Layer 10 of a small transformer language model trained on English Wikipedia (16 layers, counted from 0, width 128).
A neuron's activation on a vector x is quick GELU(weights . x), where the dot is the dot product. Quick GELU of z is z times sigmoid(1.702 z).

Input weights of the MLP neurons that the questions are about. A number n stands for n times 0.0049.
n38: 34 34 13 38 -22 12 38 -16 21 -3 3 -22 -31 12 -25 55 -21 -4 -12 24 -33 -31 5 -49 -11 5 -14 -26 -6 17 -16 12 9 18 -9 1 -9 -21 14 -33 -37 38 -11 41 12 21 -1 29 -81 18 14 37 -13 -51 70 28 62 -32 -16 -11 -13 27 60 33 25 -8 34 -1 -11 2 -7 9 -5 0 14 36 -4 21 13 0 64 15 6 30 13 6 9 -24 -18 3 12 -46 12 -29 -52 38 -34 51 -21 -6 -20 -6 5 -13 -23 4 -31 -16 56 36 40 -22 -22 -3 71 -3 25 -9 -78 -11 15 31 -27 -11 -15 28 -22 -55
n76: 1 -5 -8 2 -53 -36 17 4 -8 -41 -35 -28 -48 32 -1 -5 26 -15 25 -6 14 1 -26 24 12 16 16 17 23 7 -44 12 35 -39 22 11 26 0 55 -39 -5 -17 -6 4 -37 21 6 -33 -59 -12 9 -19 14 -5 -12 -69 1 47 -29 -13 3 -9 1 -4 -1 -19 15 4 -17 23 41 2 13 -37 49 28 34 24 12 -22 7 1 -3 -19 -9 -25 14 -13 -21 7 15 -36 7 -29 -27 -53 -3 72 -7 -7 20 29 -12 17 6 -36 -13 -30 18 3 -21 -9 1 -23 -24 -4 -3 -23 2 -25 -14 11 23 -40 15 -60 16 -16
n81: 25 -36 1 -23 13 -4 9 -23 15 29 -53 22 -25 14 -12 2 -3 -19 32 -13 -34 -46 -45 38 61 -6 7 -9 36 42 -8 -11 30 -6 40 34 -2 -6 10 28 21 33 -12 12 -3 5 27 -27 -10 5 -64 6 27 -67 5 11 0 -20 -32 -15 7 35 14 -8 -31 -33 -16 12 37 -25 -30 -39 30 10 6 23 7 67 -21 16 26 25 29 50 23 -39 26 17 17 11 19 23 -9 28 -18 -19 -32 5 48 -5 -24 20 24 -2 2 2 -39 19 16 47 -25 3 32 -15 16 3 40 7 27 -35 -5 -44 -21 -20 44 13 2 -13
n82: -22 -19 -12 15 -58 -26 28 -41 -18 -28 -35 7 -13 7 40 32 48 -15 11 49 -2 -19 -46 -72 33 -12 71 -7 -20 11 -15 -31 55 -42 21 -38 -46 -24 34 -38 -21 38 -18 50 -18 3 95 -36 -11 3 -20 -13 31 17 31 -2 -6 7 -32 4 -19 22 -5 24 -24 21 -22 34 -62 39 -38 -11 -6 -8 -15 19 30 2 -3 48 -36 -12 4 -6 -26 -28 -39 -31 -9 -17 -9 -22 23 -2 67 -14 -3 24 -14 24 -6 24 -10 29 -44 12 -36 -23 64 1 -11 3 20 -31 0 -29 -16 6 -5 43 -45 14 5 26 14 -19 -32 -25
n114: 3 24 15 45 -4 -62 -36 -15 9 3 -27 32 11 8 13 34 17 -19 14 -26 9 -12 8 -13 22 9 20 -5 4 -27 1 11 -2 0 17 -28 -24 -9 -22 17 20 32 -24 5 17 21 5 -9 15 37 -31 15 9 3 -7 9 10 -6 18 11 14 7 -5 1 21 4 40 -21 -22 2 -20 4 25 -12 12 30 -21 6 7 15 -43 25 26 -16 23 37 11 -4 36 5 -22 -8 23 0 33 2 -1 -6 21 -13 3 17 30 -19 -6 1 5 -12 3 16 15 17 10 10 20 24 20 -13 21 18 -12 -12 10 11 -8 17 -13 -20
n137: 10 -6 -12 42 -11 -11 16 3 22 11 16 12 1 1 26 11 15 -5 30 -17 11 3 6 -39 25 -21 14 -49 -16 -1 -41 -16 -4 6 -38 -24 -34 -20 2 1 -33 63 0 11 2 -45 -14 6 6 8 -1 -3 -11 -22 -7 -41 -2 -31 40 8 18 6 -22 14 14 16 25 -18 28 -22 18 2 -1 30 -47 -7 31 11 37 6 -12 10 3 -33 -1 9 17 -15 -23 37 -1 3 -1 -50 53 18 -6 18 -27 -40 -11 -7 8 -11 -13 5 -15 12 25 16 3 21 -54 -16 37 -25 33 -7 -6 36 -1 -35 10 8 -46 -8 -9 -13
n153: 7 30 -23 5 32 -8 -30 0 6 1 -6 12 -8 -6 11 18 -14 22 -36 43 12 -31 -20 -10 -28 -7 28 -11 -6 9 -9 9 -9 -5 -14 -10 -2 -12 -4 -22 31 40 -10 -7 34 12 7 -9 -1 28 -4 8 -20 9 3 -28 19 40 -10 9 8 9 17 18 -5 5 10 38 4 3 -19 20 27 -8 -18 6 -11 15 -24 26 17 3 30 -8 22 -12 -23 -8 -6 10 -5 6 14 -13 -13 -33 3 5 -13 18 1 31 9 44 -34 -40 11 3 51 12 18 16 10 -4 -27 -16 23 20 -1 13 4 15 -24 12 25 -9 16 8
n165: 15 -14 -17 33 -6 -6 12 -8 28 32 -8 -14 12 7 22 -3 9 -1 -31 19 16 26 -21 22 -10 18 34 -47 -8 16 -3 -3 -20 -16 -7 24 -31 1 2 26 1 54 12 -1 -34 -14 25 -5 -4 43 38 -9 24 23 13 -31 -3 -40 13 -27 16 21 -3 8 42 57 -20 -21 3 8 -6 5 18 13 -18 18 -12 9 24 -5 -19 1 -2 -14 6 17 16 6 7 -7 -7 -28 -22 -6 22 -34 -5 10 -5 25 -37 33 -8 50 9 13 16 -17 -26 40 -9 3 -32 -12 5 0 14 -15 -1 -11 -43 0 16 14 -36 5 -11 8
n167: 24 9 5 -4 -9 -8 30 -9 11 -1 15 11 1 38 -2 -30 -26 25 4 41 -28 -3 -8 25 -30 18 4 -46 -7 9 8 -10 -4 -52 -19 6 35 -30 15 2 50 -4 1 21 -4 -1 -1 4 -67 12 14 -1 25 -20 17 5 7 2 21 -31 -45 -26 22 26 -21 37 -25 54 -1 -6 14 -1 1 -6 -16 1 37 60 -23 -31 -13 17 8 -11 4 -49 -40 0 -32 -3 55 -6 6 5 -11 -42 -17 11 2 41 24 4 22 29 -1 20 -25 26 7 37 -19 -14 -7 28 -32 18 19 1 -33 -22 -28 15 8 -8 20 1 5 20
n207: 7 -26 20 22 -38 -31 -5 -14 9 -15 -4 38 -2 3 6 36 33 -7 32 -3 -3 12 -38 -14 20 -7 8 -36 -12 -1 -8 18 10 -25 -17 1 -18 -1 -22 40 15 45 27 -7 15 -1 35 38 -14 -2 -8 -14 20 6 37 -17 9 -8 61 8 -30 6 16 -6 -26 1 -17 -26 -15 -31 -1 -26 11 -24 10 33 -32 -3 24 18 -13 6 22 27 9 36 8 53 5 7 11 37 3 -15 14 10 -38 -12 8 12 39 15 5 -9 38 -3 -27 29 0 27 -12 -4 -41 18 32 8 19 -11 -7 -11 20 -65 20 -37 7 1 -6 -29
n213: -10 -19 -16 20 -12 -47 23 12 -12 -2 -18 -20 -26 -23 26 -12 -39 -17 3 14 1 13 -23 -10 -8 13 51 -21 -16 -20 -13 -6 31 -17 10 14 2 -25 2 -4 -34 65 -28 -10 -34 36 11 30 -30 -9 -25 21 13 2 -19 -2 10 -33 -13 -21 28 2 -9 31 -9 -27 33 23 -25 30 16 -34 -9 15 20 53 -3 15 -41 -17 6 1 6 1 40 -2 -16 -43 4 22 -17 -14 -1 68 11 -35 14 68 -59 26 30 74 20 30 -29 -1 16 -39 7 3 -2 -20 -12 2 1 -51 -7 -52 -43 -3 -9 39 -2 13 -13 8 -43 -30
n260: 8 18 -18 -50 24 -10 11 -2 9 -28 4 -5 -39 -1 -37 8 -20 -18 -9 19 19 33 -39 -25 -18 -19 23 11 -1 -8 -21 4 -6 16 31 -12 18 -28 -12 10 -28 7 42 5 -2 19 -5 -25 -26 -43 -1 3 4 -5 -13 -35 9 8 -28 -8 4 1 1 -9 14 11 2 35 1 -10 41 -1 -14 -11 -10 21 -14 0 8 20 4 -5 16 37 -13 -24 -16 -10 -4 -2 17 11 15 -13 -11 -6 9 37 3 -8 32 24 -3 11 -18 -3 -36 9 53 12 20 -24 -8 -18 -19 7 10 -17 11 -19 22 1 7 15 43 -7 -5 4
n263: 16 23 55 6 1 2 -26 -2 1 19 -11 42 -25 -28 57 -2 52 -5 -9 17 48 -25 9 -39 20 41 10 12 25 5 20 -28 -54 -35 17 16 -19 -28 -18 -29 -22 44 19 -27 -43 35 5 -21 -6 2 -35 -5 8 -18 -15 -8 10 -29 35 -29 -5 -2 13 1 -16 4 20 -10 -2 -48 -19 1 26 -15 14 -11 -32 -3 -1 29 -20 20 23 -12 -8 -6 11 -14 7 -3 -17 -15 -17 -45 69 -46 7 18 -26 -3 17 54 32 20 -1 -40 -41 29 -2 -28 -2 5 -12 -14 -51 6 9 -33 50 -3 -24 32 -22 11 41 -30 19 -5
n272: 0 -28 26 56 37 -23 17 23 29 8 9 2 4 -23 -5 -13 7 37 13 11 37 3 40 -8 -25 4 13 -24 -7 13 28 -2 -24 8 -22 -10 -23 -61 58 6 -6 -6 15 16 18 3 -7 25 1 -34 5 -28 29 13 14 16 -26 -41 -6 -7 -3 39 19 44 3 -3 4 4 17 -1 12 -24 2 -15 16 -6 -29 14 -16 32 -9 -12 20 -29 13 -13 12 7 -41 44 15 -11 24 -13 -7 -12 -32 -1 7 -9 -17 -4 21 44 38 -26 21 49 14 17 -17 7 -27 -11 19 29 -2 14 40 -13 -28 -14 50 13 17 -5 -8 -4
n282: 7 19 37 4 -26 -24 8 2 16 -6 1 -7 -21 -5 17 14 7 -24 32 1 26 46 25 4 17 -11 7 -22 -8 0 20 -47 -29 5 52 17 17 13 3 60 -17 33 23 23 -19 16 -14 0 -12 14 -9 -4 -8 -4 39 -9 37 -29 24 -5 11 10 -37 10 -26 9 -15 7 27 -37 -2 -33 -12 26 -23 -12 -33 37 9 -10 -22 7 27 2 20 17 25 -4 -34 -4 7 -21 11 -2 1 -5 -20 -10 -16 10 -59 29 5 13 8 27 -11 -3 -27 23 -39 11 -15 13 15 20 27 14 26 -15 -20 -33 2 11 11 28 24 21
n292: 18 -45 -22 19 -25 2 57 -5 24 25 -9 -27 4 -19 17 -3 40 -20 11 1 -8 13 -4 34 -24 27 14 -14 4 15 7 -3 44 -27 -7 29 -25 17 19 -1 4 10 -41 3 -29 -14 2 -13 -23 35 23 -33 26 16 32 7 -5 -20 23 -28 16 13 -31 7 -19 -29 -1 -9 -36 -12 -11 24 7 -13 -13 -5 36 35 23 -4 2 17 7 -27 14 5 -18 5 3 6 -18 -28 -8 7 3 -19 -10 11 -20 34 24 22 -4 26 25 31 11 7 -46 -4 0 22 -51 3 35 -50 1 -18 -6 10 -25 -9 19 13 -19 15 -38 25
n293: 16 -12 -6 8 -10 -77 14 -15 -3 9 -53 -22 14 -18 -13 -17 -10 -12 17 -45 6 -14 37 -43 66 -49 13 5 8 -11 -49 -4 -14 -1 6 -9 -51 -15 -26 0 19 -21 17 -25 28 30 8 -6 -17 -4 -6 12 -2 1 -3 10 11 -30 14 9 -21 -6 46 26 1 2 4 9 3 -49 -7 -39 -4 -18 14 21 19 39 17 -29 -13 16 11 11 -18 -21 -9 -4 -12 6 -33 -41 17 11 35 0 -8 12 2 -17 -18 37 13 -15 -6 4 -8 -9 -32 55 -9 11 -65 27 -12 -44 14 22 -37 1 -9 7 -2 3 17 -33 -6 -44
n359: 33 9 -1 35 34 -1 -19 7 13 42 -18 43 30 -53 29 28 4 -41 -22 18 -44 -4 -13 -16 22 31 79 -1 -8 -20 -6 21 7 42 -18 -8 -40 -32 -28 -11 -63 54 -38 -21 9 -40 -11 -8 18 -1 -25 2 25 -28 7 2 -2 -5 6 -52 -2 3 23 -16 -9 -41 -2 -34 -7 9 -36 -44 -29 -26 22 2 20 45 -8 26 17 14 16 22 24 15 -14 8 -50 -18 -21 -13 -18 -3 -11 5 -28 -13 15 2 62 -29 -15 28 -10 -40 -3 19 15 19 -11 -14 6 -38 -4 -27 22 -39 1 -26 29 15 2 0 9 -33 -3 -30
n418: 38 -26 40 51 -43 -13 -2 11 -3 38 -47 -15 23 8 24 19 22 -15 5 19 22 -2 -25 -58 33 18 12 -41 7 4 17 -51 -8 -22 -5 6 -9 -18 -2 12 0 19 2 0 34 -15 2 -43 15 -17 -16 -15 -12 -31 -27 25 35 -38 28 -15 -56 16 8 0 -8 -1 16 40 -34 -3 -31 33 -22 -5 -5 50 -24 5 -16 36 -11 15 6 11 -7 -23 12 17 -9 -41 -23 41 -18 15 55 -43 -45 7 -33 48 -13 38 35 -16 -51 -10 -44 27 34 -16 -45 -38 13 3 6 43 21 -8 -20 -42 10 -9 17 -31 -10 5 -29 -31
n443: 17 -3 22 -28 -8 -24 10 -25 18 11 -13 1 -20 -17 -7 -4 -12 17 -6 -6 24 -3 42 -28 -24 -31 14 -34 -6 26 -39 -22 -17 2 21 -28 -8 -2 15 -35 -12 -21 7 11 28 -10 -19 -8 11 27 -9 0 -2 -23 37 7 35 19 14 1 20 37 -40 5 -4 12 17 0 2 3 -12 16 31 44 -27 -10 3 1 13 6 18 1 6 6 30 -16 4 6 -70 17 4 -41 33 -27 1 -5 -15 -13 -27 -17 -39 -6 0 27 2 32 7 15 20 4 -30 26 -30 -14 -11 0 -3 9 6 22 -10 -27 20 3 -7 14 24 -43
n471: -8 -61 32 34 -37 -12 -8 -19 1 33 6 6 -17 -22 54 -15 30 -3 22 40 -28 4 -3 3 2 -15 16 -1 -9 33 2 -32 5 -38 -17 13 -29 -65 -11 -17 -55 -9 24 -16 -36 13 -10 1 -27 -23 -20 2 -1 -28 44 -45 -20 -39 -23 -34 -19 4 45 12 -28 -3 -8 -4 -2 5 20 -28 53 -7 25 17 -42 -8 -25 20 -12 8 44 -6 -1 -8 -4 -18 -4 26 23 -31 42 27 34 -20 9 56 -73 33 33 13 -10 23 50 -48 -6 -12 45 -7 -25 -10 -11 -35 23 -7 36 -37 -17 -38 -40 -17 7 27 -33 -31 -8 -15
n524: -1 -9 22 5 -29 -36 -5 8 5 -29 -32 40 19 7 39 -9 36 -54 29 3 25 -34 4 -30 -17 13 20 15 -7 -31 -6 -10 18 12 41 48 -30 -11 9 -9 -16 17 -1 -3 -28 14 16 -38 -1 -3 -1 -38 29 19 -12 -27 19 11 -8 -25 -20 -1 -16 9 31 -18 8 22 -20 38 -27 1 -10 13 21 -13 -6 18 50 -33 1 11 -10 -19 7 4 -4 29 -14 7 22 23 -24 -35 16 -8 10 2 -12 46 -1 -16 -9 25 -1 -13 -50 0 -17 -3 -19 33 2 -45 2 -41 -4 -48 -29 16 -15 22 30 -12 15 -38 0 -3
n610: 11 -13 33 -14 16 12 21 -9 21 30 -38 -4 -9 52 -2 -24 -29 57 6 63 -38 -30 -8 -59 27 -17 18 8 -11 -36 -52 15 -21 -20 54 -20 -8 -13 -7 -22 5 17 -6 2 9 13 3 -3 10 15 -20 -17 19 17 16 28 21 -37 -3 -25 -32 -31 -5 34 -8 3 -2 -46 -18 21 -38 7 1 13 35 11 -25 13 16 -6 -1 50 39 20 37 -20 -7 -7 -5 -11 -18 -23 -28 27 48 21 30 24 -21 9 -18 16 -2 15 10 5 12 -7 -38 13 3 40 -10 -19 -20 -36 65 -5 -2 30 -24 35 -11 -37 -17 -37 45 1
n621: 18 -4 1 -3 5 -15 40 -29 24 46 -19 20 -16 22 35 -22 -51 30 16 11 -23 -13 47 -13 0 -15 23 0 -21 -4 12 -52 -27 -2 -8 -18 20 -15 -10 29 -12 28 -6 -12 30 9 0 28 -26 8 11 -1 -13 4 23 4 27 -31 54 19 14 -3 12 34 -1 30 -31 18 19 -29 -14 -44 35 39 37 -23 16 14 -37 -11 -28 21 16 -1 28 22 27 21 -48 -7 29 -60 -6 17 38 7 3 4 -21 2 -15 -14 14 50 8 20 -7 -26 37 -32 -27 -30 -41 -15 2 -34 25 13 -6 2 -25 18 -9 41 -16 8 11 3
n630: 7 38 -15 -21 9 14 -6 -14 11 15 12 26 13 -4 16 1 16 -10 -25 24 -5 27 -43 -6 -2 7 4 6 -3 11 -28 -30 -15 30 12 -7 -5 -8 31 32 -4 25 -2 52 -26 -3 35 -9 -30 11 -12 5 -25 11 3 -40 22 -29 -22 -10 5 6 -24 -5 -9 19 6 9 21 -28 43 2 2 32 -31 6 -14 -5 19 8 -3 7 7 5 1 19 -1 -28 -16 -24 3 0 -11 -25 5 12 2 3 12 16 7 50 18 19 10 -34 -8 -8 -4 3 -3 4 -9 -19 2 -2 34 13 -3 8 -28 -26 -19 29 22 23 28 -1
n645: 14 21 -6 29 40 -37 -36 -25 11 -8 22 49 -16 -11 19 8 -15 13 36 56 18 -10 6 2 13 -21 8 -30 -14 -1 -22 -21 -12 45 59 -32 -50 -34 2 27 18 66 -2 -5 4 -39 48 4 0 35 50 -33 30 -3 26 10 40 -9 17 -25 -28 -25 74 18 15 61 -15 -8 8 19 -43 -40 -23 26 26 18 -6 -20 -19 17 -6 20 7 -37 2 -48 -30 11 -19 5 -42 -18 47 9 9 35 -23 8 -28 -29 -5 -23 16 28 22 26 -38 13 19 17 -6 39 4 -11 -14 -4 46 47 0 -30 18 -31 4 25 49 -21 18 -45
n651: 13 13 40 32 13 -13 1 8 -12 13 -40 32 9 -11 21 24 -1 -21 1 23 23 -16 -24 26 -14 28 9 -5 37 22 -1 -36 2 6 -5 14 -18 -8 -10 -3 45 25 -7 -8 -11 10 22 -41 4 46 8 14 -34 22 7 -23 25 26 5 -43 -44 -13 -11 18 -25 4 46 14 26 -24 -4 19 6 6 -22 48 -73 8 9 28 10 25 31 17 30 34 -31 -36 -24 10 -22 8 8 -23 9 25 -8 2 -10 -1 -1 49 64 -2 -26 -10 12 -10 35 5 -17 3 -12 -14 29 1 23 -17 26 9 -8 -4 21 9 3 24 -25 -6
n689: 17 -16 -7 15 -9 -19 -11 7 -7 -21 -40 -2 -29 4 54 -2 7 -18 -30 -27 -34 -16 -17 31 2 -29 0 -10 30 20 -43 23 -22 16 8 9 -19 4 78 22 33 27 -28 2 -50 -2 34 -51 17 -43 33 -17 21 -39 -10 20 -23 -38 -29 -17 -41 -5 8 -15 16 34 13 -32 -4 -2 -27 -18 14 -5 30 12 27 -8 28 -5 -8 17 5 21 5 -47 -2 -37 -32 1 34 31 -28 17 26 -22 -26 54 -50 27 -21 33 16 -23 -7 -47 14 40 13 2 -8 20 11 11 4 22 5 -6 -20 -43 20 0 41 15 -32 -44 26 -20
n748: 2 -31 -8 8 -36 -9 24 -22 16 -12 -8 15 10 -18 7 11 4 -40 22 -24 22 11 -1 -47 50 -25 5 -13 -15 15 -16 12 23 3 -12 -33 -21 -15 -3 24 -12 21 7 2 8 4 -12 -12 -5 9 -10 -3 -13 -15 -6 -23 -16 -24 36 -2 21 17 -25 -10 2 -3 -31 -33 -18 14 -4 0 -25 -26 27 50 4 -29 18 7 -32 0 14 0 28 39 -37 -5 13 -1 -15 2 -43 -13 -17 13 2 23 9 -7 20 -12 -17 1 37 24 8 32 -2 7 25 11 -32 -12 7 -29 12 2 -6 18 28 -29 -5 -20 -10 17 -7 -10
n752: 11 -5 6 29 -49 7 -8 -8 15 27 -32 1 -16 9 1 20 14 19 33 -24 -37 -15 39 5 10 11 8 4 -26 5 -11 -34 22 -3 22 10 9 8 50 -10 -6 60 -33 -1 -42 -7 -4 5 0 8 2 7 20 -8 23 41 -3 -12 4 -7 -31 10 11 24 -1 -19 47 -42 -24 30 -22 25 7 52 -7 20 51 17 1 30 30 -7 9 12 8 23 29 7 -11 40 12 5 -3 2 -11 -53 -19 3 -9 25 -18 -7 -12 12 -27 -24 -4 -13 10 -25 3 -38 -1 -6 11 44 6 -29 3 32 -18 -18 -3 -3 16 5 -47 -20

Each question shows a token from some text and the vector x that enters the MLP there. A number n stands for n times 0.097.

"ine": -65 -3 1 2 -9 -4 -13 12 -28 -6 -4 -20 6 10 -2 -3 6 2 4 -20 -10 -9 3 14 -2 8 -38 -1 -1 -2 -28 1 10 -13 21 15 11 -2 -7 -11 14 -1 -8 -9 -8 2 -1 -11 7 6 7 13 -2 15 -3 -2 8 8 0 -8 -9 -9 -6 -1 -3 -3 2 -3 6 4 11 18 -2 -7 6 -3 -4 -7 -13 -5 8 -15 -14 -1 0 -16 -11 -12 11 3 -13 -12 -5 5 -6 -7 -5 0 12 -7 8 12 -6 -1 -1 0 20 7 -3 -1 7 -7 10 16 -3 -4 -21 4 -5 15 -6 10 -1 2 -4 -6 -11 20
Which neuron fires most, and how strongly? n76, at about 2.7

"ow": -57 14 -4 4 6 16 -24 16 -28 19 -2 -11 -6 -8 0 10 -6 1 -18 -14 -3 -6 -11 3 -17 -6 -17 2 1 3 0 -9 -8 11 -4 7 14 -2 -10 8 3 19 5 3 24 -5 13 1 10 0 1 26 -5 30 -7 -14 21 20 -7 10 -10 -6 6 -7 -1 6 7 3 11 -6 -4 17 2 -6 6 12 -13 -13 -1 5 11 -18 -14 16 -5 15 13 12 6 7 -7 1 -11 -6 5 13 1 -19 3 -3 -19 12 21 -1 0 -1 -2 2 17 -10 -8 -18 -4 14 -2 11 3 7 3 -6 -5 -13 -11 5 -1 11 0 14
The three highest activations, in order: n651, n153, n630

"ack": -51 14 -15 0 11 28 -19 3 -25 2 -8 -9 1 17 -12 -4 -1 -16 9 -3 6 -4 -14 -4 -8 1 -5 0 0 8 1 4 5 -6 -8 5 19 4 -5 -3 24 18 -8 0 23 5 -10 -6 -9 -4 -14 10 -3 -4 -17 -12 2 26 1 12 4 4 4 -15 3 -9 -9 9 19 -15 -8 1 8 -8 16 19 -9 -4 -2 -4 4 -25 -12 -3 2 3 16 17 7 -2 -8 19 -22 -7 -19 10 1 -5 1 -16 -26 7 -6 -4 4 3 10 3 6 5 7 -9 17 23 -7 -13 -7 -6 6 -14 4 -19 -14 -2 -3 22 4 13
Which neuron lights up most? n81

" sc": -43 -2 -23 -5 8 19 18 -9 2 10 12 -4 -11 -5 -5 -12 11 -3 -34 10 9 8 -4 23 -4 9 -65 0 0 5 17 -3 -8 6 -12 -9 12 8 -2 7 3 -7 28 -1 10 9 0 -7 25 -11 9 11 6 22 4 9 -12 -15 -5 -10 12 5 -12 -4 27 7 -7 -7 22 -9 -2 10 15 -1 -16 24 -21 -5 -4 -11 -12 -3 -7 -5 32 0 4 -3 -1 7 -7 14 -8 -16 6 14 18 10 -8 2 -16 -1 -7 3 -1 2 29 2 5 -8 -3 9 -3 -1 5 2 -6 10 8 8 -8 -7 4 5 11 16 13 5
The three highest activations, in order: n165, n630, n272

" in": -68 7 -4 -6 11 9 3 6 -6 8 18 -6 4 -2 0 10 7 -10 -13 20 0 4 -4 17 -25 -8 -12 0 -3 0 1 2 -4 -5 1 4 -12 2 -18 12 -11 12 -4 0 1 -2 -2 5 13 7 -5 -1 1 0 0 4 -25 -11 -2 -24 -1 1 -3 -11 15 -4 3 -11 1 17 9 -4 3 4 -18 -8 4 -4 -15 -2 10 -20 0 -3 -17 -3 -12 -5 1 -6 -8 14 6 6 -11 -2 3 -8 4 3 14 -3 -20 11 4 2 24 -1 1 -1 2 -12 21 9 6 -17 -17 3 6 7 3 -9 -9 13 4 7 -18 10
Which neuron fires most, and how strongly? n213, at about 0.53

" third": -58 3 -12 8 20 -12 -14 0 -15 1 -11 -11 -2 -5 1 -4 11 -8 -18 4 8 -7 0 6 5 10 -32 -3 -1 -1 10 -6 -15 -8 7 -9 19 31 12 -4 17 3 5 4 12 3 6 -24 19 -2 7 3 7 6 -14 5 -4 10 -16 5 8 7 -3 3 11 -1 -12 20 3 -1 -3 12 4 8 -1 20 2 5 -5 -16 8 -13 -25 1 -10 -19 -29 -18 10 -6 -7 18 -10 4 0 11 0 3 -4 -16 -3 5 -3 6 -1 9 25 1 -9 4 4 5 13 19 3 -12 -18 18 3 13 -11 -1 -12 15 6 12 12 -2
Which neuron fires most, and how strongly? n153, at about 1.4

"as": -44 -7 -2 -1 -6 2 2 -3 -15 -10 6 -26 -2 7 -15 10 -11 6 -41 -21 14 1 11 6 -14 2 -16 -1 1 10 10 14 24 25 -4 26 -21 -21 -5 -10 -4 -12 10 -9 1 0 -4 11 11 -4 8 5 5 -11 -4 18 2 -19 5 -22 5 -1 -9 19 5 -8 12 9 -1 -3 10 6 -7 -6 -3 -20 7 -1 -10 -12 4 -27 -18 -19 -28 -18 -2 13 4 -11 -7 -8 0 11 -4 8 0 1 -7 -12 8 -11 -5 11 -5 12 13 -8 -6 -11 6 0 2 3 -1 8 -9 8 2 -15 -6 16 6 3 20 22 -11 2
Which neuron lights up most? n272

"1": -51 -2 3 3 -5 23 -30 -9 -16 -11 6 -6 3 6 -8 1 -1 -1 -14 6 6 -2 -1 -9 17 3 -29 2 -1 -5 4 10 -3 10 9 12 8 1 -20 -3 4 -25 5 19 9 0 -7 19 14 -7 -5 14 -1 -1 -4 11 -6 -9 -11 5 -7 3 9 3 12 -25 -31 -21 -12 8 -22 2 -18 -6 -18 -17 0 -18 -12 -12 2 -4 -34 4 28 -17 -3 1 23 -4 7 -4 -23 -15 -15 7 7 -1 -4 -2 -2 2 -19 -19 0 13 8 -9 -17 4 4 17 -3 19 -6 -15 -8 4 -8 14 1 9 -3 -7 -7 -1 5 13
Which neuron fires most, and how strongly? n610, at about 1.2

" from": -70 0 -10 -2 4 2 -6 13 -7 -1 3 -6 8 -8 -6 1 -11 -14 -4 -2 -7 -3 -2 2 -5 -2 7 0 -3 -6 2 -2 -4 8 -9 -3 7 -13 -15 8 -4 -15 -1 -4 16 -3 -1 5 24 5 -13 8 11 10 5 1 -4 0 12 -3 -11 -3 6 -9 3 -8 -22 -7 5 11 0 -14 -4 -4 -11 10 6 11 -6 -7 7 -30 -24 -8 5 -3 -2 4 -13 6 1 9 28 -6 -12 3 2 -17 5 14 -2 -6 -9 17 2 -5 17 3 16 -3 -8 8 0 4 -3 -8 -2 8 5 -1 6 -4 3 3 -2 -12 -8 13
The three highest activations, in order: n359, n272, n153

".": -76 -12 -10 9 6 6 -5 -3 6 6 4 -6 -9 1 -3 -3 -1 1 -10 -14 -2 9 -11 3 -12 -1 -14 0 -4 -5 5 12 -3 -6 -4 -5 2 23 1 10 -5 -1 10 -7 1 1 -3 -4 9 -2 3 10 5 15 5 2 8 -1 0 6 1 -2 15 -4 7 5 -1 -17 12 -8 12 8 5 -1 14 0 10 -8 -1 4 3 -8 -6 12 -6 0 -3 -1 1 5 -7 21 -2 -10 -11 -7 -2 6 1 7 -12 -3 -7 -5 0 -3 21 0 5 4 14 -18 -3 7 1 3 -2 1 -5 -20 -7 -6 12 2 -5 -12 -6 4
Which neuron fires most, and how strongly? n689, at about 1.2

" a": -68 14 3 3 -13 -1 10 -7 3 -9 13 -1 -8 10 -6 -4 3 -4 -23 6 -9 -12 2 0 23 4 -3 1 -2 4 18 7 -7 -18 12 1 10 8 -16 15 6 3 -2 10 1 0 3 -7 9 0 10 7 9 12 -9 19 7 -8 6 22 -4 -17 7 2 5 2 1 -7 -15 -6 -12 -10 12 -10 -5 1 -19 9 -17 -3 -8 -28 -12 1 -13 9 -2 12 7 -4 0 1 -6 -8 -5 -1 8 -12 7 -5 -2 6 -8 4 6 3 7 11 7 1 -11 5 15 -4 -5 0 -19 -1 5 10 1 1 -7 10 14 9 5 -4
Which neuron fires most, and how strongly? n82, at about 1.3

" would": -48 -5 3 9 0 -6 -24 -2 3 1 3 -12 2 0 -6 2 6 -3 -1 -8 0 -26 8 21 -21 18 9 -1 -1 -11 16 14 4 6 -10 12 23 58 5 10 -14 26 7 -17 -4 -10 -18 -3 -18 3 8 14 7 20 -12 4 4 0 9 -1 -8 -15 5 -24 19 15 3 8 -8 -8 -7 -7 1 -8 -9 -4 1 -11 20 2 -17 -18 -28 -9 7 19 1 -9 2 -22 5 22 0 1 -8 -9 -4 -7 15 24 -6 -10 3 5 5 -5 5 2 -3 6 -7 5 4 -10 4 0 -7 1 1 -4 -4 25 1 -3 1 16 6 0
Which neuron lights up most? n165

"19": -73 -5 0 2 -14 5 -2 3 3 3 0 -11 -11 -5 -6 -6 -4 -3 5 4 -5 -6 -4 -2 0 4 -15 1 -4 -1 -4 0 9 10 5 0 6 32 -2 6 -8 5 0 3 9 6 6 9 -5 7 -1 2 5 -8 -11 3 -12 11 9 7 -6 6 -7 -10 4 15 -16 6 -7 5 -11 -11 -22 2 -1 -26 0 -9 -3 -5 -16 -11 -25 -12 10 -8 -4 -7 -10 7 7 13 0 -6 -1 0 6 -7 4 7 -2 -16 -13 3 -7 -3 -3 -9 -10 -8 2 -1 12 12 -6 7 -18 10 -5 1 -5 9 2 0 1 10 4 -2
Which neuron fires most, and how strongly? n82, at about 0.88

"ur": -52 -10 -9 7 -3 16 19 8 -22 0 -1 -18 20 -11 0 -8 -1 8 -19 9 -18 12 -4 3 9 13 8 2 1 10 15 13 -4 12 4 -6 -1 0 0 -21 -9 -28 -7 -7 7 5 16 24 8 3 4 -5 2 22 -3 21 -13 4 -17 9 11 -3 -2 -10 2 17 -7 7 3 8 13 -5 -16 2 -19 -2 3 9 -5 -10 -19 -7 -15 -12 -10 -2 0 21 29 -4 6 6 1 -5 2 7 -3 -2 6 -9 13 -9 1 -3 -2 1 33 -1 -12 -2 18 13 -6 -2 -6 -5 -14 6 8 14 -17 3 10 -13 7 6 -6 21
Which neuron lights up most? n292

" w": -61 -2 -11 1 0 4 -18 1 -3 18 -3 -1 -5 -1 3 -9 -1 5 -19 -2 -8 -11 4 0 -10 -7 -1 1 0 0 9 6 6 6 2 9 -3 34 -8 -15 10 -14 -2 8 -5 -11 -1 16 18 -8 12 14 3 26 -6 11 9 -25 10 -12 -10 -12 -5 6 25 2 0 -1 3 11 1 6 5 0 4 3 3 -18 2 -5 21 0 12 5 14 -2 -29 -14 2 -8 -6 -6 -20 -3 -2 14 22 -6 3 -7 6 -4 1 14 2 -12 23 -5 -8 -7 -1 3 1 26 5 -17 -18 -2 4 0 -7 2 -4 -4 9 9 4 25
The two highest activations, in order: n610, n292